Layer 3 of a small transformer language model trained on English Wikipedia (16 layers, counted from 0, width 128).
A neuron's activation on a vector x is GELU(gate . x) times (in . x), where the dot is the dot product.
The model reads these tokens: "," " " "1" "9" "4" "0" ")" " |" " It" "'" "s" " a" " Ha"

The vector x that enters this layer's MLP at each token. A number n stands for (n - 128) times 0.021.
0 ",": 178, 113, 127, 124, 176, 122, 100, 123, 133, 157, 20, 123, 93, 91, 129, 134, 113, 84, 134, 111, 91, 152, 161, 135, 129, 137, 106, 104, 119, 125, 118, 149, 98, 75, 114, 140, 84, 126, 76, 102, 183, 103, 103, 136, 154, 136, 143, 137, 75, 120, 167, 97, 136, 95, 108, 97, 120, 142, 203, 76, 102, 135, 115, 168, 100, 78, 130, 85, 84, 87, 103, 76, 140, 98, 181, 119, 195, 134, 86, 166, 83, 74, 137, 134, 133, 66, 207, 85, 127, 140, 113, 147, 166, 98, 121, 158, 138, 109, 117, 148, 71, 135, 83, 117, 178, 120, 99, 113, 185, 150, 111, 54, 120, 141, 87, 90, 113, 161, 91, 103, 110, 129, 88, 86, 145, 81, 134, 193
1 " ": 167, 124, 113, 179, 158, 109, 123, 124, 128, 121, 17, 64, 110, 141, 128, 169, 103, 128, 139, 135, 93, 126, 155, 148, 134, 97, 105, 130, 149, 114, 99, 166, 111, 107, 130, 90, 117, 112, 93, 131, 156, 159, 96, 139, 156, 120, 184, 121, 104, 106, 130, 102, 103, 125, 93, 121, 118, 137, 158, 115, 103, 121, 68, 81, 138, 47, 128, 157, 78, 69, 118, 120, 154, 101, 145, 92, 217, 83, 68, 179, 71, 96, 130, 128, 167, 84, 216, 127, 138, 159, 88, 157, 136, 116, 124, 179, 145, 143, 104, 151, 88, 104, 98, 105, 137, 102, 84, 87, 129, 156, 116, 72, 121, 134, 102, 43, 137, 184, 128, 119, 130, 148, 137, 133, 141, 131, 150, 189
2 "1": 177, 87, 74, 187, 183, 119, 90, 134, 122, 165, 77, 123, 114, 121, 138, 146, 96, 148, 119, 90, 94, 156, 160, 170, 98, 102, 175, 129, 109, 133, 67, 124, 51, 146, 87, 119, 82, 90, 99, 69, 155, 172, 154, 145, 151, 152, 146, 119, 121, 110, 136, 163, 137, 95, 98, 180, 132, 146, 209, 154, 62, 181, 109, 85, 75, 123, 154, 162, 141, 99, 99, 96, 136, 142, 160, 144, 131, 113, 119, 191, 59, 91, 135, 101, 122, 144, 216, 123, 111, 121, 97, 81, 170, 124, 144, 145, 134, 93, 143, 136, 113, 105, 74, 73, 112, 68, 97, 97, 89, 146, 139, 76, 119, 148, 152, 86, 118, 74, 128, 86, 143, 141, 158, 123, 107, 134, 186, 172
3 "9": 178, 80, 67, 151, 185, 65, 100, 130, 191, 181, 142, 132, 78, 134, 155, 155, 154, 172, 112, 95, 109, 156, 143, 161, 98, 134, 149, 142, 81, 113, 101, 166, 80, 129, 69, 93, 84, 104, 108, 73, 108, 163, 155, 130, 179, 142, 106, 94, 140, 158, 141, 68, 99, 117, 87, 213, 107, 157, 176, 133, 117, 169, 103, 101, 112, 122, 147, 124, 105, 122, 105, 139, 120, 157, 165, 80, 159, 194, 153, 137, 80, 49, 172, 80, 96, 167, 177, 94, 82, 152, 92, 101, 129, 154, 107, 111, 182, 127, 171, 151, 143, 118, 93, 149, 106, 106, 114, 112, 107, 151, 134, 102, 108, 111, 127, 100, 143, 105, 128, 66, 127, 126, 136, 162, 98, 127, 128, 167
4 "4": 173, 58, 83, 136, 162, 81, 113, 148, 193, 171, 110, 139, 53, 90, 134, 145, 65, 157, 137, 104, 127, 146, 148, 156, 138, 101, 131, 144, 52, 66, 53, 137, 72, 115, 120, 101, 93, 106, 138, 97, 130, 131, 132, 79, 156, 189, 116, 141, 165, 134, 149, 146, 120, 111, 101, 155, 120, 156, 199, 138, 127, 138, 80, 96, 158, 123, 146, 127, 96, 65, 121, 118, 157, 125, 189, 70, 144, 151, 133, 166, 85, 139, 170, 93, 80, 150, 133, 116, 122, 141, 97, 122, 179, 63, 135, 129, 125, 124, 179, 162, 127, 104, 150, 114, 97, 114, 95, 138, 77, 140, 139, 111, 142, 112, 84, 120, 154, 103, 157, 99, 82, 114, 166, 154, 69, 99, 106, 161
5 "0": 183, 89, 75, 105, 183, 93, 136, 134, 167, 120, 55, 117, 84, 96, 151, 147, 38, 153, 155, 102, 144, 170, 151, 155, 124, 92, 132, 113, 127, 91, 58, 129, 55, 124, 100, 97, 111, 134, 95, 92, 88, 114, 155, 157, 189, 196, 119, 146, 131, 127, 164, 114, 121, 94, 71, 132, 182, 103, 119, 153, 78, 190, 126, 126, 109, 65, 126, 138, 126, 67, 99, 119, 151, 97, 153, 116, 141, 142, 124, 105, 69, 163, 189, 94, 105, 133, 163, 109, 90, 137, 74, 149, 174, 100, 164, 119, 178, 108, 125, 131, 144, 128, 149, 94, 134, 143, 89, 95, 95, 146, 119, 136, 107, 131, 120, 103, 166, 67, 127, 60, 115, 72, 139, 120, 131, 129, 128, 157
6 ")": 127, 138, 64, 97, 154, 173, 131, 139, 49, 152, 72, 170, 69, 91, 109, 143, 105, 172, 132, 106, 94, 142, 119, 149, 114, 155, 128, 102, 152, 67, 83, 181, 102, 106, 113, 82, 114, 115, 92, 88, 139, 164, 85, 177, 152, 149, 138, 162, 120, 96, 139, 90, 167, 134, 151, 144, 154, 144, 239, 57, 104, 133, 130, 122, 139, 110, 163, 93, 92, 161, 134, 123, 113, 111, 178, 112, 175, 121, 70, 158, 81, 97, 140, 143, 125, 107, 190, 144, 105, 78, 92, 95, 160, 89, 165, 94, 172, 99, 128, 158, 124, 83, 148, 160, 141, 120, 88, 94, 122, 156, 58, 71, 73, 124, 88, 118, 113, 147, 129, 129, 153, 125, 145, 136, 92, 147, 104, 150
7 " |": 152, 192, 85, 92, 161, 158, 110, 156, 112, 106, 64, 168, 110, 91, 93, 157, 108, 146, 118, 128, 106, 154, 143, 178, 111, 110, 122, 103, 113, 65, 115, 166, 111, 94, 94, 116, 105, 109, 109, 99, 175, 176, 71, 126, 181, 108, 174, 208, 145, 87, 153, 117, 115, 174, 148, 130, 144, 138, 164, 69, 111, 129, 154, 138, 132, 115, 150, 137, 60, 66, 147, 126, 98, 115, 187, 98, 224, 147, 107, 135, 132, 82, 152, 114, 78, 86, 171, 157, 109, 96, 140, 117, 114, 99, 137, 155, 178, 98, 167, 140, 130, 107, 99, 149, 119, 88, 110, 87, 117, 184, 111, 75, 70, 144, 178, 128, 131, 102, 121, 99, 140, 115, 151, 136, 148, 101, 139, 161
8 " It": 138, 90, 71, 157, 150, 135, 155, 94, 142, 135, 83, 93, 86, 144, 148, 118, 48, 129, 119, 154, 146, 145, 149, 149, 85, 122, 109, 146, 159, 129, 72, 142, 145, 108, 121, 127, 146, 104, 67, 138, 201, 168, 105, 109, 166, 158, 149, 176, 98, 152, 171, 86, 106, 119, 108, 163, 158, 107, 187, 119, 119, 171, 119, 66, 154, 81, 81, 107, 82, 102, 92, 178, 184, 133, 103, 117, 75, 86, 74, 135, 156, 87, 141, 153, 104, 128, 152, 117, 167, 115, 131, 125, 115, 94, 195, 118, 194, 107, 94, 142, 101, 125, 65, 164, 204, 129, 122, 63, 147, 80, 128, 141, 124, 140, 120, 108, 169, 86, 160, 100, 99, 170, 112, 127, 114, 133, 25, 189
9 "'": 144, 128, 73, 185, 118, 105, 151, 112, 126, 138, 64, 131, 158, 103, 134, 71, 83, 91, 190, 151, 141, 143, 172, 170, 135, 138, 69, 153, 151, 107, 146, 147, 103, 102, 96, 85, 149, 128, 112, 104, 163, 155, 123, 155, 178, 126, 122, 176, 73, 157, 172, 121, 172, 83, 92, 174, 120, 147, 168, 101, 129, 186, 178, 85, 167, 81, 127, 101, 148, 87, 124, 119, 114, 114, 124, 111, 126, 99, 138, 139, 142, 128, 201, 130, 130, 140, 149, 123, 113, 73, 98, 155, 78, 103, 103, 117, 145, 56, 120, 117, 103, 175, 63, 173, 88, 82, 75, 97, 162, 175, 158, 129, 59, 191, 100, 129, 140, 87, 146, 178, 114, 162, 122, 118, 80, 177, 121, 147
10 "s": 119, 114, 82, 118, 141, 130, 124, 128, 66, 129, 6, 70, 95, 98, 157, 154, 108, 102, 158, 147, 190, 109, 144, 158, 154, 135, 72, 145, 136, 81, 88, 130, 62, 78, 104, 106, 131, 81, 140, 107, 192, 158, 104, 119, 159, 159, 125, 185, 117, 137, 151, 94, 103, 92, 65, 137, 173, 189, 143, 91, 118, 147, 127, 102, 124, 108, 171, 142, 150, 107, 151, 108, 165, 132, 155, 71, 153, 128, 137, 197, 94, 124, 130, 120, 133, 122, 121, 98, 99, 152, 147, 142, 127, 97, 111, 164, 171, 100, 134, 123, 109, 129, 74, 147, 140, 93, 110, 54, 150, 162, 117, 112, 69, 147, 94, 98, 112, 123, 109, 86, 80, 123, 82, 93, 82, 122, 135, 143
11 " a": 110, 107, 107, 144, 139, 86, 141, 123, 91, 90, 43, 91, 77, 139, 169, 128, 106, 144, 131, 143, 93, 129, 159, 136, 121, 120, 98, 137, 122, 137, 141, 117, 82, 105, 142, 122, 99, 161, 69, 98, 146, 133, 104, 189, 122, 132, 189, 162, 110, 153, 152, 109, 123, 142, 79, 125, 120, 109, 169, 76, 77, 147, 110, 127, 150, 32, 157, 169, 108, 67, 131, 155, 159, 146, 119, 102, 184, 156, 124, 214, 76, 56, 171, 132, 109, 75, 166, 114, 167, 153, 131, 108, 132, 109, 146, 125, 194, 167, 132, 147, 96, 136, 113, 116, 100, 138, 105, 93, 147, 92, 169, 102, 98, 166, 97, 130, 116, 151, 141, 80, 95, 196, 89, 99, 159, 62, 121, 135
12 " Ha": 98, 126, 182, 139, 147, 99, 125, 67, 182, 129, 92, 117, 124, 177, 173, 135, 69, 100, 195, 134, 126, 111, 191, 149, 115, 67, 71, 134, 119, 139, 128, 98, 101, 87, 186, 140, 93, 193, 127, 147, 188, 126, 90, 100, 148, 105, 160, 175, 205, 118, 136, 93, 136, 142, 145, 221, 205, 161, 152, 65, 108, 172, 154, 84, 119, 69, 158, 132, 113, 80, 108, 108, 158, 104, 111, 150, 143, 132, 59, 117, 108, 130, 151, 153, 136, 118, 206, 122, 161, 174, 139, 151, 78, 90, 128, 119, 189, 96, 51, 145, 131, 155, 135, 145, 176, 99, 114, 93, 117, 144, 117, 155, 109, 134, 98, 145, 132, 109, 158, 176, 136, 153, 112, 119, 139, 148, 119, 151

Each question shows the input weights of one neuron of the MLP. A number n stands for (n - 128) times 0.0068.

n35 gate: 157, 122, 158, 94, 114, 144, 166, 121, 98, 60, 97, 124, 107, 144, 122, 160, 160, 114, 123, 150, 195, 122, 112, 148, 120, 101, 138, 117, 134, 112, 127, 93, 122, 102, 137, 162, 69, 131, 123, 140, 144, 161, 178, 135, 162, 144, 139, 85, 179, 130, 90, 148, 116, 134, 156, 111, 136, 105, 66, 100, 134, 113, 146, 160, 136, 178, 126, 122, 147, 78, 77, 137, 107, 143, 134, 120, 114, 79, 131, 97, 148, 100, 94, 108, 111, 82, 139, 115, 122, 114, 111, 155, 140, 108, 134, 104, 141, 140, 112, 128, 84, 133, 129, 110, 110, 108, 154, 127, 167, 133, 102, 169, 99, 147, 120, 101, 147, 121, 122, 119, 125, 146, 118, 191, 119, 122, 121, 137
n35 in: 115, 166, 181, 75, 166, 95, 134, 100, 140, 95, 106, 129, 131, 142, 96, 172, 91, 163, 153, 109, 132, 151, 154, 98, 116, 168, 180, 144, 96, 155, 124, 122, 155, 158, 134, 132, 132, 141, 139, 144, 144, 136, 115, 137, 106, 116, 147, 116, 112, 170, 141, 177, 85, 98, 138, 141, 122, 126, 149, 128, 105, 120, 154, 172, 147, 135, 85, 109, 146, 151, 119, 124, 129, 120, 154, 143, 141, 120, 105, 102, 119, 87, 126, 132, 144, 50, 118, 137, 115, 130, 112, 98, 92, 141, 161, 158, 141, 107, 148, 138, 119, 168, 113, 165, 105, 87, 101, 178, 110, 121, 112, 144, 124, 131, 102, 145, 155, 102, 131, 140, 122, 138, 123, 149, 153, 98, 144, 143
It fires most on token 7 " |"

n293 gate: 173, 78, 138, 98, 110, 141, 149, 115, 33, 133, 131, 128, 130, 133, 135, 140, 130, 126, 105, 121, 120, 112, 130, 179, 130, 113, 160, 130, 104, 100, 146, 74, 143, 144, 133, 81, 119, 102, 98, 175, 161, 150, 135, 145, 93, 87, 159, 73, 120, 131, 118, 88, 160, 79, 134, 136, 140, 150, 95, 156, 99, 113, 137, 157, 123, 132, 122, 133, 122, 131, 130, 152, 149, 138, 120, 133, 152, 170, 130, 129, 151, 135, 147, 138, 113, 120, 83, 99, 138, 146, 179, 142, 158, 173, 129, 86, 83, 97, 175, 106, 151, 145, 161, 160, 99, 104, 125, 128, 136, 156, 95, 176, 104, 115, 104, 130, 104, 79, 140, 121, 171, 141, 132, 144, 151, 113, 114, 162
n293 in: 169, 120, 110, 120, 128, 145, 127, 112, 65, 148, 138, 134, 129, 143, 163, 161, 139, 139, 82, 122, 107, 130, 154, 180, 111, 96, 136, 140, 149, 76, 153, 118, 130, 85, 157, 87, 108, 126, 120, 167, 127, 130, 125, 148, 108, 95, 186, 89, 118, 140, 124, 62, 125, 62, 150, 152, 147, 136, 116, 145, 60, 135, 140, 166, 127, 144, 135, 133, 131, 107, 104, 164, 144, 177, 104, 121, 147, 156, 122, 106, 145, 112, 129, 128, 138, 116, 70, 145, 127, 144, 167, 141, 147, 152, 107, 100, 90, 114, 171, 105, 137, 118, 168, 138, 111, 114, 133, 99, 140, 144, 91, 158, 87, 111, 118, 98, 120, 82, 157, 128, 164, 114, 147, 150, 139, 145, 124, 186
It fires most on token 4 "4"

n268 gate: 150, 166, 149, 135, 132, 140, 123, 155, 154, 142, 115, 143, 172, 98, 117, 144, 155, 120, 136, 110, 103, 130, 85, 131, 90, 133, 116, 175, 155, 121, 130, 156, 147, 201, 168, 91, 141, 168, 96, 169, 164, 95, 168, 140, 86, 206, 97, 129, 79, 163, 148, 81, 120, 113, 124, 131, 156, 73, 77, 110, 74, 67, 133, 137, 186, 119, 95, 145, 121, 121, 115, 145, 131, 137, 112, 97, 125, 125, 104, 119, 123, 150, 155, 188, 121, 103, 139, 121, 130, 167, 125, 166, 163, 115, 128, 115, 106, 97, 107, 126, 128, 110, 140, 113, 122, 106, 146, 99, 145, 125, 117, 173, 171, 150, 181, 98, 111, 171, 151, 117, 153, 75, 128, 140, 120, 100, 165, 113
n268 in: 139, 126, 138, 157, 128, 141, 96, 146, 151, 117, 130, 113, 134, 89, 142, 126, 132, 150, 99, 135, 116, 150, 134, 100, 75, 152, 107, 155, 158, 99, 148, 168, 123, 178, 126, 92, 117, 136, 71, 133, 152, 116, 140, 127, 104, 213, 113, 116, 73, 145, 153, 101, 96, 101, 99, 115, 143, 82, 66, 97, 108, 92, 150, 129, 102, 119, 95, 123, 137, 116, 119, 166, 155, 122, 144, 108, 111, 143, 142, 140, 113, 120, 150, 140, 135, 101, 172, 131, 162, 162, 126, 122, 195, 139, 104, 163, 108, 124, 115, 121, 104, 135, 144, 96, 125, 92, 153, 96, 181, 149, 111, 139, 139, 138, 184, 147, 103, 168, 161, 141, 125, 70, 120, 97, 123, 139, 160, 85
On which token does it fire most, and how strongly? 1 " ", at about 1.1

n81 gate: 136, 126, 152, 138, 89, 144, 96, 145, 149, 136, 158, 78, 141, 73, 152, 106, 115, 107, 150, 134, 111, 108, 124, 107, 95, 140, 159, 157, 126, 133, 141, 92, 109, 115, 78, 132, 116, 123, 121, 127, 120, 68, 71, 153, 98, 140, 125, 114, 106, 101, 89, 135, 150, 124, 137, 138, 140, 139, 149, 109, 135, 93, 130, 102, 153, 155, 139, 134, 129, 129, 197, 129, 82, 152, 118, 73, 137, 115, 144, 84, 141, 111, 182, 126, 151, 130, 126, 119, 141, 138, 97, 154, 120, 143, 139, 135, 128, 94, 136, 108, 166, 130, 172, 149, 62, 141, 146, 167, 99, 155, 175, 106, 145, 103, 140, 153, 140, 108, 137, 118, 114, 130, 164, 109, 140, 135, 155, 172
n81 in: 130, 100, 161, 144, 164, 131, 107, 148, 130, 160, 122, 89, 82, 123, 126, 103, 127, 83, 177, 137, 96, 153, 152, 120, 132, 147, 147, 167, 126, 127, 99, 121, 120, 84, 147, 143, 131, 163, 125, 105, 120, 103, 124, 126, 78, 127, 178, 104, 99, 125, 120, 142, 205, 69, 134, 117, 109, 121, 122, 105, 118, 97, 122, 128, 150, 115, 127, 143, 169, 138, 156, 135, 111, 111, 135, 62, 149, 107, 106, 100, 170, 166, 153, 145, 129, 104, 140, 129, 161, 154, 124, 142, 123, 148, 157, 147, 117, 126, 136, 115, 171, 97, 119, 91, 162, 160, 133, 129, 112, 142, 182, 68, 174, 103, 121, 127, 144, 102, 123, 125, 106, 177, 146, 129, 132, 104, 121, 149
It fires most on token 4 "4"

n253 gate: 132, 165, 141, 115, 55, 115, 154, 118, 136, 153, 108, 140, 102, 95, 157, 66, 139, 132, 106, 152, 116, 85, 89, 172, 106, 132, 179, 111, 114, 116, 178, 128, 110, 133, 138, 166, 95, 121, 136, 127, 115, 145, 73, 111, 131, 178, 106, 126, 128, 134, 99, 74, 100, 178, 147, 133, 114, 116, 126, 122, 127, 125, 161, 119, 153, 136, 121, 117, 118, 100, 159, 137, 89, 137, 178, 112, 136, 80, 128, 168, 150, 142, 149, 177, 88, 127, 139, 123, 109, 116, 123, 130, 119, 110, 174, 102, 100, 129, 145, 108, 160, 109, 160, 126, 139, 127, 104, 130, 117, 163, 128, 126, 133, 107, 129, 142, 149, 79, 106, 136, 124, 121, 162, 96, 61, 121, 146, 165
n253 in: 169, 124, 130, 153, 114, 120, 110, 116, 174, 108, 156, 115, 123, 108, 159, 124, 167, 163, 155, 132, 121, 114, 115, 169, 104, 112, 111, 115, 182, 147, 123, 150, 116, 139, 130, 130, 178, 106, 130, 114, 143, 126, 78, 127, 131, 187, 109, 144, 132, 109, 132, 93, 130, 133, 100, 146, 109, 128, 142, 63, 104, 163, 147, 116, 134, 104, 179, 109, 154, 114, 127, 171, 122, 145, 99, 128, 100, 115, 122, 106, 166, 158, 76, 141, 77, 169, 133, 95, 157, 105, 160, 159, 154, 118, 134, 78, 135, 164, 136, 104, 141, 103, 182, 148, 157, 94, 150, 111, 153, 127, 138, 91, 108, 114, 99, 136, 119, 115, 134, 97, 152, 139, 108, 141, 165, 145, 147, 108
On which token does it fire most, and how strongly? 6 ")", at about 2

n235 gate: 131, 157, 115, 151, 138, 73, 183, 172, 127, 127, 122, 179, 101, 88, 165, 122, 119, 72, 124, 143, 111, 50, 129, 146, 102, 147, 128, 164, 192, 146, 132, 101, 127, 115, 159, 108, 132, 131, 100, 102, 137, 115, 151, 169, 156, 149, 175, 138, 146, 114, 170, 139, 134, 152, 182, 139, 128, 159, 137, 98, 153, 132, 161, 153, 182, 154, 136, 151, 124, 122, 142, 139, 134, 186, 112, 95, 126, 122, 152, 118, 158, 89, 86, 148, 60, 145, 92, 146, 151, 115, 142, 151, 118, 152, 120, 149, 105, 143, 165, 98, 163, 99, 139, 115, 94, 102, 156, 109, 158, 136, 114, 134, 140, 84, 90, 110, 118, 106, 147, 133, 174, 88, 102, 173, 127, 108, 138, 101
n235 in: 145, 154, 141, 125, 128, 64, 122, 141, 151, 128, 122, 161, 148, 120, 146, 142, 103, 121, 139, 106, 75, 101, 139, 110, 158, 93, 132, 94, 206, 130, 87, 86, 154, 72, 143, 108, 137, 97, 147, 132, 135, 148, 111, 173, 162, 115, 119, 175, 162, 101, 142, 132, 148, 103, 103, 147, 178, 111, 100, 124, 169, 168, 153, 140, 148, 110, 129, 145, 147, 166, 190, 153, 150, 107, 141, 108, 143, 103, 198, 184, 146, 135, 138, 126, 124, 154, 90, 140, 135, 115, 103, 134, 136, 122, 142, 108, 93, 145, 131, 142, 121, 176, 96, 71, 112, 131, 164, 158, 188, 86, 141, 162, 135, 148, 92, 121, 114, 158, 134, 138, 138, 142, 156, 165, 150, 147, 106, 151
It fires most on token 9 "'"

n66 gate: 143, 122, 112, 135, 134, 100, 130, 62, 126, 100, 79, 125, 164, 100, 35, 167, 150, 173, 68, 70, 143, 145, 112, 154, 104, 181, 132, 145, 146, 129, 129, 88, 154, 146, 108, 104, 105, 121, 96, 101, 125, 96, 136, 120, 66, 106, 88, 112, 142, 161, 72, 175, 53, 139, 119, 133, 150, 151, 122, 159, 128, 136, 125, 160, 129, 95, 104, 170, 156, 110, 127, 92, 125, 93, 146, 119, 118, 111, 138, 135, 102, 101, 96, 150, 155, 121, 102, 126, 61, 137, 92, 146, 157, 131, 187, 117, 146, 125, 124, 144, 146, 180, 187, 137, 115, 147, 136, 145, 128, 137, 166, 119, 120, 170, 155, 126, 130, 133, 132, 134, 133, 114, 124, 86, 118, 100, 161, 135
n66 in: 122, 93, 144, 156, 104, 118, 136, 105, 175, 72, 95, 107, 115, 103, 132, 98, 128, 115, 128, 94, 159, 86, 122, 129, 202, 162, 161, 177, 167, 95, 82, 94, 123, 131, 110, 163, 126, 111, 117, 164, 139, 119, 125, 60, 157, 60, 111, 138, 121, 113, 141, 122, 166, 136, 187, 124, 166, 78, 96, 134, 94, 141, 119, 102, 139, 119, 121, 94, 159, 101, 96, 96, 98, 146, 146, 146, 150, 116, 130, 134, 148, 126, 129, 163, 148, 137, 122, 147, 173, 153, 121, 96, 129, 104, 179, 161, 105, 100, 152, 109, 122, 130, 123, 119, 174, 92, 108, 122, 96, 120, 157, 131, 168, 141, 87, 95, 122, 88, 117, 118, 105, 142, 131, 104, 126, 145, 168, 59
On which three tokens does it fire most, strongest first? 2 "1", 5 "0", 6 ")"

n10 gate: 126, 159, 170, 100, 104, 139, 135, 213, 139, 83, 194, 144, 146, 76, 143, 123, 82, 96, 107, 116, 120, 98, 82, 130, 87, 150, 160, 99, 118, 149, 112, 191, 194, 114, 145, 122, 126, 181, 120, 143, 121, 88, 123, 114, 122, 131, 148, 180, 152, 122, 181, 127, 113, 162, 96, 115, 72, 169, 127, 157, 108, 146, 119, 172, 108, 129, 108, 142, 101, 132, 153, 148, 145, 161, 89, 154, 101, 96, 113, 206, 139, 146, 154, 148, 125, 185, 164, 100, 144, 98, 117, 138, 90, 109, 110, 85, 73, 103, 139, 129, 144, 113, 127, 118, 118, 129, 98, 144, 163, 124, 89, 60, 124, 122, 111, 124, 136, 87, 80, 122, 137, 147, 163, 109, 106, 109, 83, 120
n10 in: 133, 103, 148, 99, 155, 132, 134, 120, 143, 88, 140, 118, 152, 74, 106, 133, 105, 135, 131, 119, 121, 93, 102, 95, 90, 184, 105, 126, 111, 164, 93, 115, 143, 124, 109, 51, 134, 155, 158, 171, 103, 108, 155, 147, 168, 119, 146, 131, 87, 111, 130, 124, 131, 92, 101, 136, 97, 158, 101, 168, 71, 157, 147, 151, 124, 93, 161, 88, 82, 105, 161, 128, 113, 159, 138, 124, 109, 121, 90, 103, 117, 137, 148, 132, 159, 190, 149, 128, 126, 127, 135, 140, 123, 96, 108, 131, 133, 104, 200, 136, 165, 92, 222, 104, 96, 99, 105, 124, 164, 136, 129, 112, 91, 117, 180, 121, 140, 142, 125, 113, 102, 109, 154, 113, 95, 127, 134, 146
On which token does it fire most, and how strongly? 11 " a", at about 0.14

n234 gate: 123, 117, 135, 116, 159, 150, 119, 170, 180, 103, 151, 144, 111, 102, 138, 70, 102, 193, 110, 108, 70, 176, 148, 130, 125, 149, 131, 120, 138, 86, 197, 120, 160, 161, 117, 89, 85, 136, 116, 135, 116, 119, 79, 153, 111, 153, 141, 140, 113, 88, 128, 154, 108, 122, 135, 135, 110, 147, 148, 142, 101, 92, 132, 116, 121, 137, 121, 148, 109, 169, 133, 152, 195, 110, 199, 141, 126, 118, 151, 112, 151, 157, 125, 64, 153, 77, 106, 115, 126, 126, 123, 165, 108, 116, 106, 134, 156, 135, 149, 114, 103, 126, 140, 118, 128, 125, 102, 120, 149, 73, 115, 134, 132, 112, 118, 66, 131, 176, 134, 115, 127, 142, 98, 104, 132, 83, 103, 162
n234 in: 140, 146, 168, 134, 139, 133, 126, 110, 106, 111, 144, 155, 91, 153, 169, 106, 134, 130, 107, 46, 117, 159, 163, 153, 132, 109, 174, 163, 123, 137, 114, 149, 129, 127, 110, 128, 115, 108, 124, 121, 103, 147, 97, 134, 161, 136, 128, 123, 85, 105, 147, 124, 170, 148, 111, 110, 128, 155, 75, 122, 135, 144, 111, 131, 144, 141, 134, 169, 149, 127, 121, 135, 150, 160, 80, 102, 108, 108, 131, 168, 163, 139, 98, 158, 118, 102, 94, 132, 152, 110, 147, 90, 86, 123, 101, 112, 107, 66, 117, 130, 143, 99, 49, 120, 111, 115, 115, 100, 143, 97, 109, 76, 132, 125, 129, 145, 127, 155, 172, 112, 130, 147, 117, 172, 152, 137, 72, 145
It fires most on token 11 " a"

n63 gate: 173, 140, 160, 111, 122, 133, 126, 126, 152, 126, 145, 158, 160, 111, 102, 116, 143, 183, 127, 134, 184, 179, 164, 122, 128, 112, 79, 163, 114, 138, 95, 139, 145, 103, 149, 119, 130, 152, 113, 129, 108, 90, 102, 118, 118, 152, 124, 175, 115, 109, 96, 123, 137, 119, 83, 126, 159, 153, 124, 176, 132, 171, 126, 75, 109, 146, 160, 75, 80, 97, 135, 161, 93, 92, 69, 129, 56, 143, 159, 149, 120, 137, 112, 71, 110, 85, 133, 79, 161, 152, 111, 106, 113, 113, 149, 156, 108, 84, 147, 106, 136, 154, 162, 131, 135, 129, 148, 94, 114, 104, 120, 120, 117, 165, 138, 97, 148, 167, 173, 95, 75, 121, 98, 136, 124, 130, 93, 107
n63 in: 103, 119, 64, 146, 121, 122, 130, 128, 80, 134, 152, 112, 108, 93, 168, 115, 118, 138, 121, 118, 98, 138, 123, 87, 105, 120, 179, 155, 103, 152, 130, 153, 89, 179, 156, 120, 106, 111, 153, 75, 110, 147, 145, 97, 171, 99, 175, 122, 148, 85, 149, 90, 78, 125, 93, 116, 118, 194, 113, 116, 117, 133, 112, 118, 108, 135, 125, 136, 122, 183, 170, 64, 155, 128, 116, 144, 158, 88, 100, 139, 126, 84, 138, 121, 144, 133, 132, 123, 152, 116, 163, 134, 107, 126, 108, 96, 124, 118, 117, 116, 90, 95, 150, 123, 169, 117, 83, 128, 99, 142, 138, 149, 136, 117, 104, 184, 161, 67, 114, 168, 113, 139, 171, 120, 100, 126, 146, 190
On which token does it fire most, and how strongly? 4 "4", at about 3.2

n292 gate: 128, 100, 126, 146, 169, 142, 107, 137, 127, 125, 161, 106, 114, 111, 143, 129, 112, 131, 171, 111, 153, 147, 171, 102, 90, 105, 134, 118, 104, 151, 178, 157, 130, 123, 157, 134, 156, 145, 114, 105, 130, 98, 152, 83, 133, 192, 184, 173, 104, 157, 165, 84, 145, 158, 84, 125, 104, 114, 132, 185, 177, 124, 126, 112, 135, 108, 145, 109, 84, 143, 96, 123, 127, 114, 92, 148, 160, 196, 120, 101, 128, 181, 152, 110, 144, 179, 165, 78, 114, 135, 129, 138, 72, 86, 113, 154, 154, 123, 113, 126, 184, 139, 116, 119, 141, 175, 118, 164, 115, 118, 137, 124, 102, 110, 126, 134, 97, 104, 160, 134, 72, 127, 150, 127, 126, 163, 92, 129
n292 in: 113, 94, 141, 132, 153, 135, 114, 155, 192, 135, 163, 148, 146, 137, 133, 135, 142, 144, 150, 105, 148, 135, 154, 144, 99, 137, 119, 123, 118, 157, 148, 125, 114, 105, 124, 129, 106, 137, 96, 116, 106, 97, 104, 101, 209, 161, 124, 121, 142, 133, 146, 105, 120, 136, 61, 80, 118, 78, 114, 155, 143, 113, 162, 158, 98, 117, 119, 97, 123, 110, 78, 160, 138, 87, 99, 133, 119, 177, 157, 147, 112, 163, 147, 167, 138, 155, 135, 115, 118, 146, 157, 160, 71, 146, 135, 122, 127, 135, 114, 141, 131, 131, 128, 88, 157, 166, 168, 117, 107, 117, 156, 112, 146, 86, 111, 180, 112, 142, 91, 137, 73, 132, 140, 136, 127, 131, 86, 155
It fires most on token 5 "0"

n3 gate: 64, 172, 117, 134, 131, 165, 137, 121, 154, 150, 159, 151, 119, 130, 123, 135, 143, 119, 131, 77, 121, 90, 96, 149, 94, 192, 135, 158, 72, 112, 195, 145, 148, 121, 153, 144, 101, 90, 73, 105, 173, 116, 88, 83, 143, 153, 163, 158, 174, 153, 125, 126, 116, 94, 176, 98, 163, 100, 142, 139, 120, 138, 135, 100, 107, 210, 104, 90, 127, 142, 114, 161, 127, 144, 98, 136, 131, 103, 133, 176, 105, 111, 106, 83, 166, 147, 121, 136, 93, 131, 125, 60, 92, 159, 149, 125, 172, 124, 135, 137, 108, 75, 87, 130, 136, 150, 109, 146, 102, 92, 98, 128, 121, 102, 129, 89, 157, 132, 126, 149, 136, 156, 110, 116, 74, 127, 141, 153
n3 in: 72, 169, 111, 151, 159, 151, 113, 142, 113, 133, 149, 126, 108, 175, 97, 129, 187, 115, 97, 119, 112, 95, 99, 148, 159, 130, 116, 141, 119, 113, 111, 145, 147, 122, 156, 90, 125, 164, 116, 79, 164, 109, 121, 108, 137, 152, 171, 135, 136, 149, 168, 164, 102, 79, 153, 100, 153, 131, 73, 153, 140, 105, 114, 158, 99, 108, 120, 91, 201, 156, 121, 141, 116, 135, 138, 129, 88, 117, 151, 127, 116, 134, 128, 116, 160, 132, 141, 130, 109, 118, 153, 99, 84, 119, 156, 104, 180, 110, 126, 167, 151, 95, 102, 143, 112, 123, 119, 161, 153, 128, 104, 107, 112, 123, 93, 138, 114, 135, 125, 156, 123, 128, 141, 59, 69, 132, 176, 155
On which token does it fire most, and how strongly? 6 ")", at about 1.6